Layer 15 of a small transformer language model trained on English Wikipedia (21 layers, counted from 0, width 128).
A neuron adds its activation times its output weights to the MLP's output. To switch it off is to set its activation to zero at one token and run the rest of the model.

Output weights of the MLP neurons that the questions are about. A number n stands for (n - 128) times 0.0062.
n79: 156, 168, 102, 112, 175, 139, 183, 99, 117, 88, 122, 131, 114, 135, 100, 132, 119, 91, 172, 138, 191, 150, 151, 167, 133, 155, 126, 121, 98, 122, 130, 68, 178, 117, 149, 142, 168, 128, 146, 139, 83, 153, 115, 135, 162, 150, 141, 165, 141, 142, 108, 88, 103, 111, 168, 109, 148, 129, 182, 110, 109, 125, 93, 112, 80, 134, 143, 120, 154, 159, 108, 108, 182, 147, 130, 122, 79, 130, 152, 140, 163, 113, 164, 42, 83, 149, 142, 135, 118, 136, 153, 96, 126, 140, 107, 129, 114, 67, 121, 138, 180, 157, 144, 38, 109, 111, 143, 105, 147, 104, 132, 164, 117, 81, 149, 136, 128, 62, 127, 115, 78, 141, 67, 159, 141, 138, 107, 90
n133: 162, 145, 136, 121, 112, 166, 176, 118, 154, 135, 116, 125, 154, 140, 97, 148, 92, 145, 90, 124, 104, 141, 113, 119, 115, 84, 106, 129, 70, 85, 98, 150, 171, 137, 146, 84, 117, 117, 146, 103, 162, 139, 100, 112, 124, 122, 128, 156, 128, 156, 101, 175, 177, 94, 171, 132, 114, 118, 143, 64, 148, 115, 126, 135, 81, 146, 103, 149, 166, 143, 121, 88, 116, 139, 169, 118, 171, 136, 102, 99, 124, 150, 126, 132, 131, 100, 138, 147, 105, 107, 79, 174, 138, 103, 150, 172, 145, 143, 146, 187, 135, 96, 122, 85, 117, 133, 153, 182, 119, 111, 104, 88, 88, 121, 148, 154, 116, 108, 121, 161, 93, 132, 123, 158, 115, 151, 64, 100
n198: 150, 184, 183, 86, 98, 183, 115, 117, 136, 159, 99, 131, 96, 173, 81, 162, 68, 131, 154, 165, 106, 138, 96, 136, 127, 114, 69, 126, 101, 131, 134, 139, 163, 118, 126, 127, 113, 146, 131, 166, 153, 101, 98, 135, 142, 152, 118, 121, 140, 169, 118, 124, 113, 113, 167, 139, 172, 148, 113, 126, 95, 129, 132, 130, 31, 143, 110, 99, 108, 146, 131, 129, 80, 68, 130, 106, 155, 136, 118, 100, 165, 147, 132, 174, 149, 120, 142, 83, 90, 106, 106, 168, 175, 122, 93, 120, 111, 131, 140, 146, 94, 112, 169, 119, 127, 127, 98, 119, 130, 105, 126, 132, 124, 151, 115, 139, 158, 124, 132, 147, 103, 147, 145, 165, 140, 146, 99, 125
n229: 103, 107, 127, 154, 121, 138, 84, 130, 113, 83, 148, 172, 85, 129, 186, 141, 137, 154, 154, 113, 138, 182, 169, 192, 144, 138, 72, 148, 170, 68, 118, 191, 110, 128, 94, 150, 139, 118, 199, 132, 101, 122, 165, 119, 167, 92, 119, 115, 129, 219, 116, 100, 125, 67, 50, 133, 84, 146, 154, 81, 82, 122, 186, 88, 115, 113, 150, 116, 68, 131, 173, 138, 194, 137, 206, 195, 145, 164, 95, 143, 118, 120, 94, 149, 120, 145, 120, 121, 168, 142, 111, 163, 160, 136, 136, 131, 170, 97, 148, 70, 67, 100, 135, 138, 130, 99, 14, 136, 124, 116, 135, 115, 134, 141, 110, 67, 143, 113, 64, 145, 100, 192, 138, 53, 127, 139, 184, 84
n329: 109, 83, 149, 122, 99, 123, 103, 123, 76, 121, 124, 176, 149, 101, 116, 160, 93, 166, 103, 104, 123, 141, 83, 155, 102, 91, 146, 140, 121, 142, 127, 117, 152, 112, 178, 148, 137, 136, 101, 135, 118, 170, 103, 152, 141, 167, 113, 144, 123, 88, 111, 173, 166, 83, 153, 113, 152, 92, 128, 92, 115, 123, 171, 144, 203, 148, 125, 197, 94, 138, 104, 145, 119, 156, 151, 206, 177, 105, 165, 82, 105, 133, 103, 140, 113, 62, 86, 114, 132, 184, 91, 130, 188, 91, 157, 60, 137, 129, 224, 67, 64, 193, 136, 151, 133, 166, 102, 179, 135, 164, 161, 107, 89, 99, 137, 136, 125, 102, 122, 205, 102, 64, 112, 85, 124, 127, 161, 99
n333: 158, 131, 108, 114, 139, 199, 137, 107, 124, 95, 165, 180, 116, 95, 136, 138, 90, 144, 152, 127, 136, 117, 108, 176, 133, 190, 142, 120, 121, 109, 107, 80, 84, 146, 144, 94, 154, 115, 138, 110, 123, 157, 84, 136, 193, 137, 153, 98, 132, 147, 92, 103, 122, 149, 136, 132, 107, 166, 141, 126, 71, 117, 110, 126, 127, 93, 117, 119, 114, 163, 110, 158, 126, 103, 136, 135, 105, 175, 112, 125, 173, 121, 133, 101, 136, 140, 106, 138, 78, 166, 100, 110, 144, 159, 89, 133, 179, 129, 90, 162, 147, 127, 141, 120, 128, 136, 143, 132, 79, 139, 110, 92, 108, 120, 168, 94, 172, 112, 153, 158, 129, 110, 122, 150, 138, 136, 108, 84
n391: 134, 107, 76, 141, 135, 194, 133, 151, 121, 122, 142, 105, 89, 79, 160, 111, 124, 101, 97, 110, 145, 145, 156, 147, 139, 122, 136, 122, 129, 100, 62, 78, 76, 153, 159, 135, 106, 181, 150, 158, 167, 115, 130, 116, 127, 70, 148, 156, 147, 180, 141, 96, 175, 116, 103, 139, 162, 91, 102, 172, 118, 151, 172, 113, 140, 51, 148, 176, 105, 144, 120, 143, 105, 143, 133, 127, 156, 116, 103, 143, 121, 128, 166, 154, 99, 89, 94, 117, 121, 147, 156, 135, 160, 129, 105, 138, 137, 160, 141, 156, 23, 141, 153, 135, 117, 149, 154, 160, 94, 123, 136, 110, 113, 95, 93, 77, 131, 124, 126, 108, 146, 149, 150, 128, 125, 119, 81, 178
n406: 176, 97, 160, 58, 103, 97, 158, 137, 62, 190, 125, 116, 167, 98, 169, 119, 116, 117, 146, 119, 156, 149, 143, 137, 111, 125, 109, 155, 152, 191, 126, 94, 145, 144, 167, 160, 127, 94, 161, 84, 142, 136, 141, 144, 92, 110, 92, 100, 116, 111, 123, 165, 107, 139, 158, 136, 110, 136, 55, 115, 130, 98, 157, 113, 191, 179, 188, 90, 59, 122, 158, 170, 69, 89, 165, 134, 96, 116, 162, 77, 115, 107, 116, 116, 161, 74, 85, 119, 151, 95, 174, 188, 142, 117, 113, 141, 113, 59, 175, 100, 172, 76, 127, 168, 118, 32, 110, 106, 152, 161, 137, 140, 199, 145, 139, 119, 157, 172, 180, 116, 113, 102, 167, 157, 129, 126, 47, 120
n415: 102, 147, 136, 126, 163, 58, 158, 152, 132, 47, 158, 154, 85, 111, 112, 114, 123, 142, 111, 139, 70, 183, 82, 176, 116, 135, 100, 133, 119, 184, 148, 206, 97, 103, 116, 110, 147, 147, 76, 150, 175, 88, 116, 161, 109, 159, 140, 130, 174, 98, 144, 162, 126, 170, 126, 121, 107, 89, 170, 83, 100, 115, 114, 135, 228, 179, 132, 155, 122, 54, 146, 132, 185, 143, 81, 160, 73, 149, 164, 94, 114, 172, 137, 132, 94, 156, 123, 139, 82, 190, 82, 175, 111, 111, 94, 127, 154, 102, 137, 84, 201, 67, 80, 155, 101, 148, 141, 156, 137, 82, 159, 126, 99, 89, 166, 117, 114, 105, 135, 182, 152, 140, 114, 92, 126, 75, 117, 162
n463: 116, 114, 104, 130, 118, 62, 118, 123, 145, 157, 140, 180, 140, 107, 99, 112, 127, 134, 147, 132, 137, 108, 138, 112, 155, 144, 146, 117, 134, 87, 102, 133, 117, 106, 151, 150, 162, 129, 114, 117, 122, 137, 124, 112, 131, 150, 111, 163, 158, 195, 124, 147, 115, 123, 148, 125, 177, 75, 90, 111, 112, 89, 127, 123, 187, 137, 140, 107, 120, 96, 153, 130, 134, 115, 100, 79, 162, 120, 107, 138, 118, 118, 108, 138, 117, 89, 133, 120, 192, 116, 120, 180, 132, 114, 125, 142, 176, 141, 136, 119, 232, 99, 125, 157, 127, 148, 115, 139, 118, 141, 118, 90, 123, 88, 98, 143, 132, 144, 131, 137, 119, 152, 93, 117, 102, 85, 135, 158
n474: 220, 161, 135, 94, 96, 81, 144, 192, 136, 129, 118, 98, 131, 116, 119, 182, 51, 133, 165, 84, 135, 69, 120, 147, 131, 53, 37, 156, 102, 123, 103, 188, 126, 222, 111, 132, 77, 83, 169, 131, 134, 113, 144, 98, 79, 155, 112, 124, 153, 157, 187, 151, 100, 126, 123, 99, 90, 160, 67, 58, 139, 127, 47, 121, 184, 157, 112, 145, 157, 89, 118, 137, 103, 169, 136, 76, 217, 164, 168, 52, 101, 106, 130, 141, 185, 135, 164, 67, 182, 170, 143, 74, 215, 163, 77, 147, 133, 169, 188, 202, 87, 78, 134, 74, 111, 130, 122, 140, 151, 183, 134, 89, 157, 111, 123, 91, 149, 143, 105, 175, 109, 103, 158, 107, 116, 179, 109, 102
n511: 108, 164, 126, 134, 150, 163, 103, 116, 172, 158, 159, 133, 115, 109, 30, 157, 54, 83, 248, 139, 186, 155, 165, 129, 105, 145, 173, 97, 151, 153, 109, 128, 107, 197, 45, 160, 123, 139, 112, 116, 125, 106, 72, 114, 245, 147, 147, 122, 194, 28, 156, 134, 185, 162, 109, 134, 163, 129, 164, 151, 133, 125, 48, 112, 192, 111, 122, 86, 123, 97, 126, 100, 85, 149, 108, 144, 111, 101, 105, 183, 120, 100, 201, 127, 63, 161, 100, 84, 157, 128, 105, 89, 112, 109, 133, 173, 23, 82, 57, 131, 97, 113, 119, 143, 151, 148, 98, 146, 98, 138, 175, 122, 109, 186, 72, 83, 156, 133, 157, 97, 215, 112, 104, 164, 92, 148, 176, 147

Each question names a token from some text and the token that comes next. It shows the activations a of the neurons there, in the order above. A number n stands for (n - 128) times 0.032.

Then comes g, the gradient of the next token's log-probability with respect to the MLP's output, scaled to length 1. A neuron's effect is roughly proportional to its activation times (output weights . g). A number n stands for (n - 128) times 0.0028.

" |", then " Al"
a: 126, 127, 196, 128, 127, 127, 124, 125, 127, 152, 128, 185
g: 139, 112, 108, 158, 157, 122, 110, 94, 160, 114, 156, 151, 105, 135, 123, 100, 78, 131, 173, 110, 183, 224, 142, 140, 153, 197, 136, 129, 136, 174, 70, 135, 150, 75, 116, 106, 102, 188, 135, 127, 128, 183, 165, 134, 116, 160, 117, 112, 145, 136, 114, 154, 101, 97, 131, 100, 161, 71, 152, 172, 122, 113, 129, 175, 135, 80, 124, 107, 119, 172, 32, 175, 115, 161, 59, 123, 70, 159, 133, 148, 163, 139, 131, 91, 113, 125, 135, 147, 110, 181, 114, 172, 112, 144, 138, 75, 115, 97, 95, 73, 110, 73, 141, 113, 134, 139, 111, 155, 101, 110, 152, 118, 112, 109, 153, 102, 147, 156, 103, 95, 170, 67, 105, 133, 113, 126, 157, 156
Switching off which neuron hurts the next token most? n511

"8", then ","
a: 127, 123, 145, 128, 126, 123, 140, 125, 128, 178, 128, 126
g: 162, 122, 89, 76, 92, 116, 202, 142, 91, 112, 132, 150, 92, 85, 108, 64, 156, 129, 130, 164, 131, 124, 129, 150, 135, 115, 117, 157, 129, 132, 128, 56, 170, 106, 140, 122, 143, 143, 149, 145, 111, 123, 121, 152, 109, 174, 178, 203, 171, 93, 90, 91, 94, 164, 108, 94, 217, 134, 124, 163, 171, 101, 101, 138, 133, 101, 155, 104, 162, 99, 167, 119, 241, 99, 147, 100, 103, 125, 157, 116, 103, 114, 117, 179, 120, 110, 105, 177, 131, 104, 115, 107, 114, 86, 121, 117, 142, 109, 87, 91, 153, 117, 127, 99, 166, 81, 122, 138, 114, 184, 83, 124, 114, 116, 138, 159, 69, 136, 123, 105, 131, 142, 152, 138, 154, 126, 147, 195
Switching off which neuron hurts the next token most? n463

"y", then " lead"
a: 126, 126, 128, 128, 126, 123, 126, 126, 127, 123, 181, 128
g: 118, 135, 115, 175, 175, 128, 155, 121, 163, 129, 75, 48, 164, 135, 125, 147, 156, 150, 156, 151, 125, 132, 101, 105, 166, 152, 116, 86, 184, 131, 112, 135, 147, 82, 102, 137, 60, 99, 165, 168, 153, 202, 135, 95, 121, 121, 137, 109, 105, 127, 106, 71, 90, 142, 80, 92, 126, 172, 106, 138, 123, 190, 91, 112, 113, 102, 93, 116, 143, 137, 119, 140, 113, 164, 165, 138, 222, 143, 104, 130, 105, 132, 68, 99, 122, 146, 47, 125, 137, 97, 151, 91, 148, 107, 136, 134, 168, 173, 110, 156, 147, 100, 164, 109, 118, 137, 205, 108, 167, 178, 129, 140, 118, 122, 103, 160, 112, 91, 53, 110, 149, 128, 100, 132, 154, 146, 99, 136
Switching off which neuron hurts the next token most? n474

"c", then "rap"
a: 125, 127, 127, 137, 127, 125, 128, 128, 125, 124, 170, 128
g: 122, 168, 122, 152, 121, 124, 113, 145, 139, 154, 105, 141, 124, 107, 195, 187, 131, 148, 89, 160, 123, 126, 89, 153, 104, 53, 139, 107, 185, 90, 80, 122, 90, 126, 89, 164, 117, 187, 155, 107, 145, 142, 93, 82, 111, 151, 173, 179, 163, 99, 145, 147, 106, 127, 124, 115, 154, 137, 163, 99, 87, 168, 122, 135, 120, 141, 100, 115, 104, 54, 214, 107, 99, 138, 109, 132, 121, 134, 150, 106, 127, 140, 106, 145, 98, 153, 195, 170, 157, 89, 156, 121, 120, 100, 153, 206, 157, 99, 74, 121, 120, 129, 113, 133, 128, 157, 110, 102, 134, 121, 107, 92, 78, 157, 156, 158, 127, 52, 68, 152, 161, 107, 115, 145, 145, 136, 65, 164
Switching off which neuron hurts the next token most? n474

",", then " followed"
a: 124, 155, 127, 125, 187, 124, 127, 124, 126, 127, 128, 127
g: 131, 153, 176, 110, 120, 129, 124, 102, 117, 125, 102, 101, 129, 110, 139, 121, 87, 58, 124, 110, 124, 170, 160, 125, 168, 124, 144, 110, 168, 66, 100, 132, 107, 122, 159, 181, 117, 56, 189, 104, 64, 126, 149, 112, 102, 109, 128, 170, 101, 124, 65, 148, 111, 146, 123, 139, 167, 161, 192, 126, 10, 115, 109, 121, 161, 130, 96, 126, 128, 186, 115, 128, 165, 123, 137, 83, 186, 142, 132, 120, 112, 124, 120, 161, 171, 134, 141, 112, 136, 113, 185, 165, 141, 110, 139, 130, 116, 108, 154, 166, 111, 113, 146, 105, 183, 111, 99, 145, 69, 97, 110, 114, 133, 107, 185, 146, 144, 147, 109, 174, 106, 130, 68, 117, 214, 126, 151, 118
Switching off which neuron hurts the next token most? n133

" to", then " extreme"
a: 123, 123, 131, 128, 126, 127, 123, 186, 125, 123, 127, 127
g: 120, 109, 78, 87, 156, 129, 138, 92, 125, 162, 152, 117, 160, 175, 96, 87, 158, 151, 96, 104, 152, 112, 120, 162, 137, 159, 84, 146, 99, 128, 93, 106, 173, 156, 124, 50, 152, 153, 142, 168, 111, 152, 123, 138, 112, 124, 121, 63, 103, 134, 62, 157, 152, 98, 126, 141, 128, 152, 127, 112, 135, 124, 114, 139, 154, 135, 126, 98, 134, 117, 146, 121, 131, 104, 183, 149, 144, 170, 126, 69, 110, 124, 107, 70, 125, 68, 49, 118, 209, 141, 150, 93, 161, 110, 158, 185, 172, 156, 183, 87, 120, 194, 156, 138, 78, 182, 95, 84, 136, 108, 99, 138, 196, 156, 148, 105, 114, 155, 172, 81, 131, 145, 137, 116, 126, 95, 119, 127
Switching off which neuron hurts the next token most? n406

"),", then " close"
a: 169, 125, 125, 128, 133, 123, 127, 125, 125, 127, 128, 124
g: 158, 133, 129, 114, 136, 80, 151, 134, 99, 162, 78, 133, 184, 146, 171, 88, 113, 153, 34, 107, 119, 105, 85, 137, 166, 158, 110, 90, 142, 122, 143, 104, 114, 110, 148, 138, 165, 108, 109, 183, 147, 121, 138, 114, 104, 116, 75, 92, 159, 129, 129, 131, 142, 95, 105, 118, 101, 123, 117, 105, 125, 134, 167, 159, 110, 154, 170, 111, 124, 149, 105, 100, 138, 169, 70, 188, 195, 184, 77, 74, 125, 91, 118, 124, 145, 144, 84, 112, 163, 167, 185, 152, 188, 114, 124, 100, 157, 181, 111, 206, 103, 155, 107, 106, 117, 148, 78, 151, 158, 112, 128, 134, 179, 164, 142, 180, 126, 144, 105, 75, 76, 115, 127, 121, 112, 104, 80, 125
Which neuron, switched off, raises the next token's probability most? n79

".", then " Max"
a: 229, 128, 126, 127, 128, 124, 124, 175, 127, 172, 123, 127
g: 150, 142, 167, 109, 152, 147, 117, 128, 102, 73, 86, 155, 89, 58, 63, 184, 95, 104, 113, 71, 153, 147, 116, 79, 96, 139, 147, 128, 141, 161, 92, 114, 106, 144, 139, 95, 89, 185, 118, 134, 106, 200, 130, 129, 148, 158, 143, 171, 100, 126, 127, 97, 151, 179, 137, 138, 129, 135, 157, 124, 123, 194, 133, 133, 129, 113, 120, 159, 127, 141, 145, 165, 127, 207, 195, 110, 156, 133, 144, 158, 124, 117, 145, 66, 105, 152, 137, 89, 134, 146, 102, 139, 113, 81, 77, 99, 156, 104, 95, 167, 150, 43, 126, 132, 117, 133, 140, 166, 109, 156, 105, 177, 167, 159, 68, 114, 122, 133, 98, 163, 134, 113, 70, 138, 79, 109, 114, 170
Which neuron, switched off, raises the next token's probability most? n406

" those", then " interest"
a: 127, 127, 123, 126, 219, 127, 127, 128, 123, 126, 125, 128
g: 133, 119, 132, 158, 179, 117, 96, 136, 111, 129, 112, 184, 151, 130, 157, 179, 171, 208, 107, 158, 91, 121, 119, 191, 127, 153, 105, 121, 93, 107, 121, 103, 69, 147, 109, 104, 122, 94, 112, 161, 153, 123, 132, 115, 135, 82, 142, 102, 154, 110, 86, 96, 133, 13, 125, 176, 138, 187, 137, 121, 120, 106, 161, 120, 112, 139, 161, 130, 188, 114, 55, 115, 109, 123, 117, 115, 113, 153, 129, 120, 118, 142, 140, 139, 155, 240, 104, 109, 92, 151, 63, 110, 158, 105, 142, 130, 109, 95, 150, 87, 104, 178, 110, 156, 117, 161, 108, 110, 158, 150, 188, 90, 120, 113, 114, 150, 142, 126, 81, 108, 154, 151, 130, 137, 82, 141, 163, 105
Switching off which neuron hurts the next token most? n329

"ding", then " for"
a: 157, 126, 123, 128, 127, 136, 127, 128, 137, 134, 128, 125
g: 149, 167, 84, 117, 171, 95, 184, 142, 114, 91, 141, 149, 102, 104, 153, 91, 55, 153, 127, 179, 132, 202, 54, 177, 121, 124, 158, 147, 120, 161, 127, 153, 119, 121, 105, 175, 69, 159, 141, 155, 86, 133, 166, 117, 140, 81, 161, 108, 163, 113, 140, 135, 94, 145, 151, 102, 109, 62, 136, 115, 150, 76, 159, 86, 128, 112, 166, 130, 88, 74, 146, 129, 104, 112, 119, 164, 151, 131, 175, 123, 127, 148, 101, 139, 105, 94, 147, 147, 113, 134, 111, 140, 118, 124, 113, 125, 128, 108, 187, 149, 115, 91, 152, 202, 138, 142, 122, 119, 146, 134, 161, 125, 168, 21, 109, 152, 140, 104, 173, 117, 105, 157, 85, 164, 145, 91, 74, 111
Switching off which neuron hurts the next token most? n415

"s", then " "
a: 124, 127, 123, 128, 127, 126, 124, 137, 128, 168, 127, 128
g: 123, 135, 118, 65, 120, 182, 120, 134, 166, 110, 125, 123, 114, 170, 98, 170, 126, 155, 84, 94, 119, 119, 141, 127, 167, 133, 92, 123, 106, 133, 131, 170, 145, 175, 151, 85, 123, 148, 158, 123, 101, 73, 187, 104, 149, 90, 31, 87, 90, 160, 111, 84, 146, 91, 118, 177, 121, 148, 147, 62, 172, 107, 112, 144, 107, 123, 144, 147, 147, 116, 92, 153, 128, 187, 158, 106, 190, 124, 73, 116, 114, 164, 112, 142, 174, 123, 104, 92, 161, 163, 118, 99, 119, 157, 128, 124, 139, 145, 120, 107, 141, 155, 115, 123, 98, 171, 143, 72, 168, 117, 161, 174, 125, 116, 203, 89, 174, 136, 138, 101, 97, 143, 189, 86, 123, 75, 82, 140
Which neuron, switched off, raises the next token's probability most? n463

" first", then " book"
a: 124, 127, 125, 128, 164, 123, 127, 129, 128, 123, 127, 127
g: 145, 110, 168, 96, 105, 103, 165, 120, 60, 84, 150, 97, 139, 149, 172, 133, 105, 86, 91, 145, 114, 146, 131, 165, 72, 133, 156, 115, 135, 191, 131, 59, 104, 101, 133, 173, 142, 94, 132, 100, 124, 161, 118, 116, 131, 187, 98, 131, 94, 114, 128, 196, 106, 142, 116, 107, 104, 181, 110, 129, 80, 80, 118, 123, 148, 185, 192, 125, 114, 146, 146, 91, 121, 118, 133, 157, 104, 136, 159, 140, 82, 142, 110, 163, 142, 102, 131, 155, 184, 105, 183, 106, 144, 139, 155, 143, 134, 110, 135, 89, 110, 67, 196, 120, 107, 75, 126, 177, 165, 119, 83, 92, 135, 133, 154, 132, 137, 106, 221, 107, 115, 185, 129, 129, 133, 135, 115, 68
Switching off which neuron hurts the next token most? n329

"y", then "ful"
a: 128, 128, 128, 127, 123, 156, 127, 127, 127, 123, 124, 127
g: 80, 131, 146, 103, 90, 145, 200, 132, 137, 164, 94, 83, 134, 126, 157, 125, 136, 115, 134, 138, 121, 179, 147, 153, 153, 168, 122, 140, 101, 136, 164, 132, 179, 131, 111, 163, 80, 121, 175, 212, 172, 123, 189, 95, 74, 170, 170, 111, 90, 147, 108, 160, 76, 80, 90, 135, 115, 125, 98, 114, 137, 178, 182, 96, 111, 130, 131, 82, 83, 131, 145, 89, 104, 82, 119, 62, 121, 128, 90, 104, 136, 143, 130, 145, 141, 99, 137, 90, 112, 95, 106, 106, 130, 121, 78, 129, 163, 127, 157, 79, 143, 173, 78, 136, 124, 153, 83, 187, 181, 132, 135, 178, 150, 99, 74, 116, 128, 180, 151, 147, 114, 90, 142, 116, 168, 137, 138, 102
Which neuron, switched off, raises the next token's probability most? n333

" |", then " Francis"
a: 126, 126, 178, 128, 126, 127, 124, 123, 126, 148, 128, 187
g: 122, 99, 82, 202, 155, 125, 120, 165, 136, 123, 144, 175, 116, 143, 183, 99, 66, 131, 159, 90, 185, 163, 143, 127, 141, 181, 123, 145, 154, 143, 103, 151, 96, 82, 114, 143, 113, 163, 152, 130, 77, 158, 140, 143, 102, 128, 76, 110, 152, 106, 148, 125, 124, 101, 159, 105, 120, 81, 152, 144, 91, 163, 112, 178, 126, 110, 128, 111, 129, 163, 74, 143, 141, 137, 107, 160, 86, 185, 139, 188, 181, 154, 168, 101, 84, 124, 153, 89, 100, 147, 80, 165, 89, 107, 114, 111, 114, 109, 139, 81, 110, 65, 111, 135, 138, 126, 143, 139, 106, 95, 147, 97, 57, 85, 132, 110, 123, 142, 129, 135, 166, 149, 63, 154, 112, 130, 230, 128
Switching off which neuron hurts the next token most? n511

" |", then " Henry"
a: 127, 127, 181, 128, 126, 127, 124, 123, 127, 159, 128, 194
g: 129, 109, 87, 151, 167, 115, 95, 149, 98, 151, 127, 155, 87, 175, 155, 133, 105, 102, 160, 98, 168, 185, 161, 132, 119, 221, 96, 135, 103, 127, 103, 126, 67, 79, 129, 157, 106, 179, 126, 107, 95, 170, 153, 118, 113, 123, 108, 149, 126, 123, 138, 106, 101, 135, 184, 113, 86, 108, 153, 164, 85, 158, 136, 120, 125, 117, 116, 91, 155, 144, 74, 169, 127, 127, 143, 138, 71, 205, 120, 199, 169, 125, 176, 123, 81, 145, 182, 114, 97, 162, 95, 130, 95, 137, 128, 138, 113, 115, 159, 66, 104, 100, 107, 137, 160, 126, 96, 143, 100, 156, 143, 116, 79, 103, 84, 88, 128, 172, 121, 150, 127, 159, 61, 154, 116, 102, 193, 143
Switching off which neuron hurts the next token most? n511

" Davis", then " ("
a: 230, 124, 126, 128, 128, 123, 127, 157, 125, 208, 128, 128
g: 141, 105, 79, 153, 137, 51, 115, 198, 147, 151, 241, 120, 147, 163, 146, 118, 88, 77, 144, 106, 154, 101, 93, 141, 159, 139, 128, 116, 120, 107, 179, 139, 183, 158, 123, 101, 95, 189, 165, 137, 143, 110, 182, 147, 179, 130, 165, 75, 133, 105, 119, 124, 97, 121, 81, 103, 91, 137, 130, 124, 128, 120, 114, 143, 142, 139, 139, 96, 103, 107, 124, 119, 136, 90, 115, 167, 143, 122, 114, 88, 143, 91, 114, 121, 193, 123, 95, 127, 131, 122, 133, 163, 137, 85, 158, 141, 130, 71, 90, 113, 91, 144, 179, 142, 76, 134, 113, 91, 126, 108, 176, 122, 124, 117, 118, 160, 141, 87, 87, 165, 63, 176, 217, 139, 125, 127, 146, 110
Which neuron, switched off, raises the next token's probability most? n79

"bridge", then " W"
a: 123, 123, 126, 128, 128, 128, 131, 124, 127, 219, 127, 128
g: 97, 124, 133, 119, 176, 156, 149, 72, 136, 172, 78, 105, 78, 107, 26, 116, 108, 121, 158, 90, 153, 158, 137, 112, 151, 147, 102, 122, 92, 213, 111, 104, 169, 144, 169, 152, 100, 164, 137, 126, 145, 135, 139, 41, 154, 145, 130, 163, 73, 121, 85, 96, 93, 152, 156, 115, 144, 151, 173, 78, 142, 118, 144, 115, 130, 140, 122, 120, 106, 111, 117, 175, 94, 176, 89, 127, 89, 75, 119, 163, 137, 110, 100, 109, 103, 156, 165, 89, 157, 129, 116, 108, 140, 124, 154, 149, 133, 161, 170, 97, 132, 144, 67, 194, 92, 143, 119, 131, 108, 121, 213, 109, 116, 98, 153, 129, 137, 124, 116, 174, 160, 144, 136, 103, 153, 99, 177, 139
Switching off which neuron hurts the next token most? n463

"9", then "7"
a: 123, 128, 127, 222, 128, 144, 168, 125, 127, 126, 127, 127
g: 135, 109, 112, 112, 156, 129, 156, 74, 158, 96, 93, 119, 129, 96, 145, 74, 147, 135, 148, 186, 212, 113, 89, 159, 114, 155, 100, 95, 189, 73, 160, 119, 92, 121, 158, 103, 133, 163, 117, 98, 105, 143, 143, 124, 112, 115, 152, 133, 96, 111, 125, 124, 99, 114, 138, 137, 112, 91, 181, 151, 95, 139, 170, 66, 134, 148, 89, 147, 114, 126, 189, 93, 123, 235, 85, 140, 147, 113, 109, 115, 147, 113, 137, 129, 108, 105, 128, 104, 178, 141, 147, 121, 170, 117, 99, 150, 90, 102, 143, 103, 106, 135, 131, 112, 124, 68, 127, 47, 166, 186, 90, 168, 197, 98, 161, 131, 112, 143, 162, 88, 130, 188, 160, 135, 124, 164, 129, 110
Switching off which neuron hurts the next token most? n229

"pet", then "it"
a: 127, 127, 128, 127, 128, 195, 128, 125, 127, 124, 163, 128
g: 120, 130, 165, 118, 160, 139, 126, 108, 114, 149, 145, 201, 122, 144, 164, 112, 182, 180, 107, 127, 120, 133, 156, 144, 55, 157, 220, 105, 117, 173, 136, 101, 137, 139, 108, 121, 116, 149, 88, 154, 131, 94, 123, 92, 144, 92, 148, 119, 92, 128, 164, 105, 112, 155, 147, 79, 96, 133, 150, 157, 91, 117, 166, 107, 119, 161, 56, 95, 91, 105, 147, 116, 131, 101, 94, 146, 152, 163, 146, 155, 191, 153, 141, 122, 116, 82, 98, 76, 129, 109, 66, 117, 124, 132, 128, 167, 159, 118, 147, 133, 124, 110, 73, 121, 179, 102, 183, 94, 129, 128, 153, 127, 106, 109, 50, 143, 120, 204, 62, 108, 172, 104, 128, 130, 124, 162, 86, 181
Switching off which neuron hurts the next token most? n333

" H", then "."
a: 164, 127, 125, 124, 127, 124, 124, 157, 128, 127, 127, 126
g: 147, 91, 114, 161, 72, 165, 121, 140, 141, 128, 100, 110, 117, 119, 140, 116, 138, 102, 154, 74, 123, 176, 153, 127, 136, 161, 109, 138, 138, 102, 132, 127, 115, 94, 133, 152, 129, 148, 153, 115, 122, 104, 121, 161, 155, 160, 158, 58, 145, 93, 106, 46, 115, 128, 126, 123, 201, 111, 121, 100, 195, 116, 118, 128, 134, 141, 76, 128, 158, 166, 136, 140, 151, 130, 118, 160, 50, 168, 184, 163, 151, 91, 124, 182, 161, 145, 155, 107, 125, 164, 71, 75, 165, 141, 126, 70, 156, 141, 167, 79, 84, 101, 134, 148, 141, 124, 98, 103, 138, 170, 203, 116, 90, 78, 103, 131, 71, 192, 95, 128, 140, 147, 113, 162, 121, 142, 135, 57
Which neuron, switched off, raises the next token's probability most? n406

" on", then " fire"
a: 127, 128, 132, 128, 127, 182, 127, 123, 128, 125, 127, 127
g: 145, 114, 155, 126, 86, 140, 139, 102, 178, 107, 161, 107, 146, 150, 164, 157, 179, 166, 75, 107, 100, 147, 120, 88, 126, 175, 129, 108, 156, 101, 132, 94, 85, 75, 131, 64, 145, 234, 122, 68, 113, 127, 177, 93, 175, 92, 147, 137, 117, 159, 123, 93, 156, 130, 123, 196, 93, 109, 99, 166, 120, 185, 97, 119, 129, 67, 81, 94, 133, 148, 113, 129, 135, 173, 109, 94, 33, 154, 99, 73, 104, 146, 143, 127, 101, 167, 139, 125, 129, 143, 106, 151, 179, 141, 141, 88, 130, 139, 149, 89, 137, 153, 120, 150, 64, 115, 173, 125, 165, 135, 112, 149, 114, 127, 143, 119, 170, 133, 120, 136, 134, 123, 121, 108, 120, 132, 192, 141
Switching off which neuron hurts the next token most? n333

",", then " T"
a: 125, 126, 126, 128, 123, 141, 128, 128, 126, 128, 128, 128
g: 188, 102, 140, 133, 124, 119, 106, 133, 132, 123, 160, 146, 108, 136, 195, 164, 88, 122, 133, 100, 79, 170, 72, 108, 136, 141, 109, 172, 188, 102, 68, 155, 128, 193, 93, 155, 87, 128, 132, 127, 169, 105, 129, 106, 126, 101, 126, 171, 120, 99, 115, 160, 145, 144, 190, 137, 74, 126, 103, 162, 134, 109, 156, 150, 200, 78, 93, 83, 124, 130, 91, 174, 127, 90, 136, 86, 84, 169, 129, 151, 128, 127, 90, 106, 149, 164, 119, 141, 121, 145, 151, 92, 123, 182, 102, 134, 174, 144, 150, 153, 129, 141, 121, 143, 117, 114, 131, 123, 124, 198, 161, 38, 71, 75, 87, 97, 131, 145, 92, 166, 154, 131, 75, 107, 118, 146, 156, 102
Switching off which neuron hurts the next token most? n333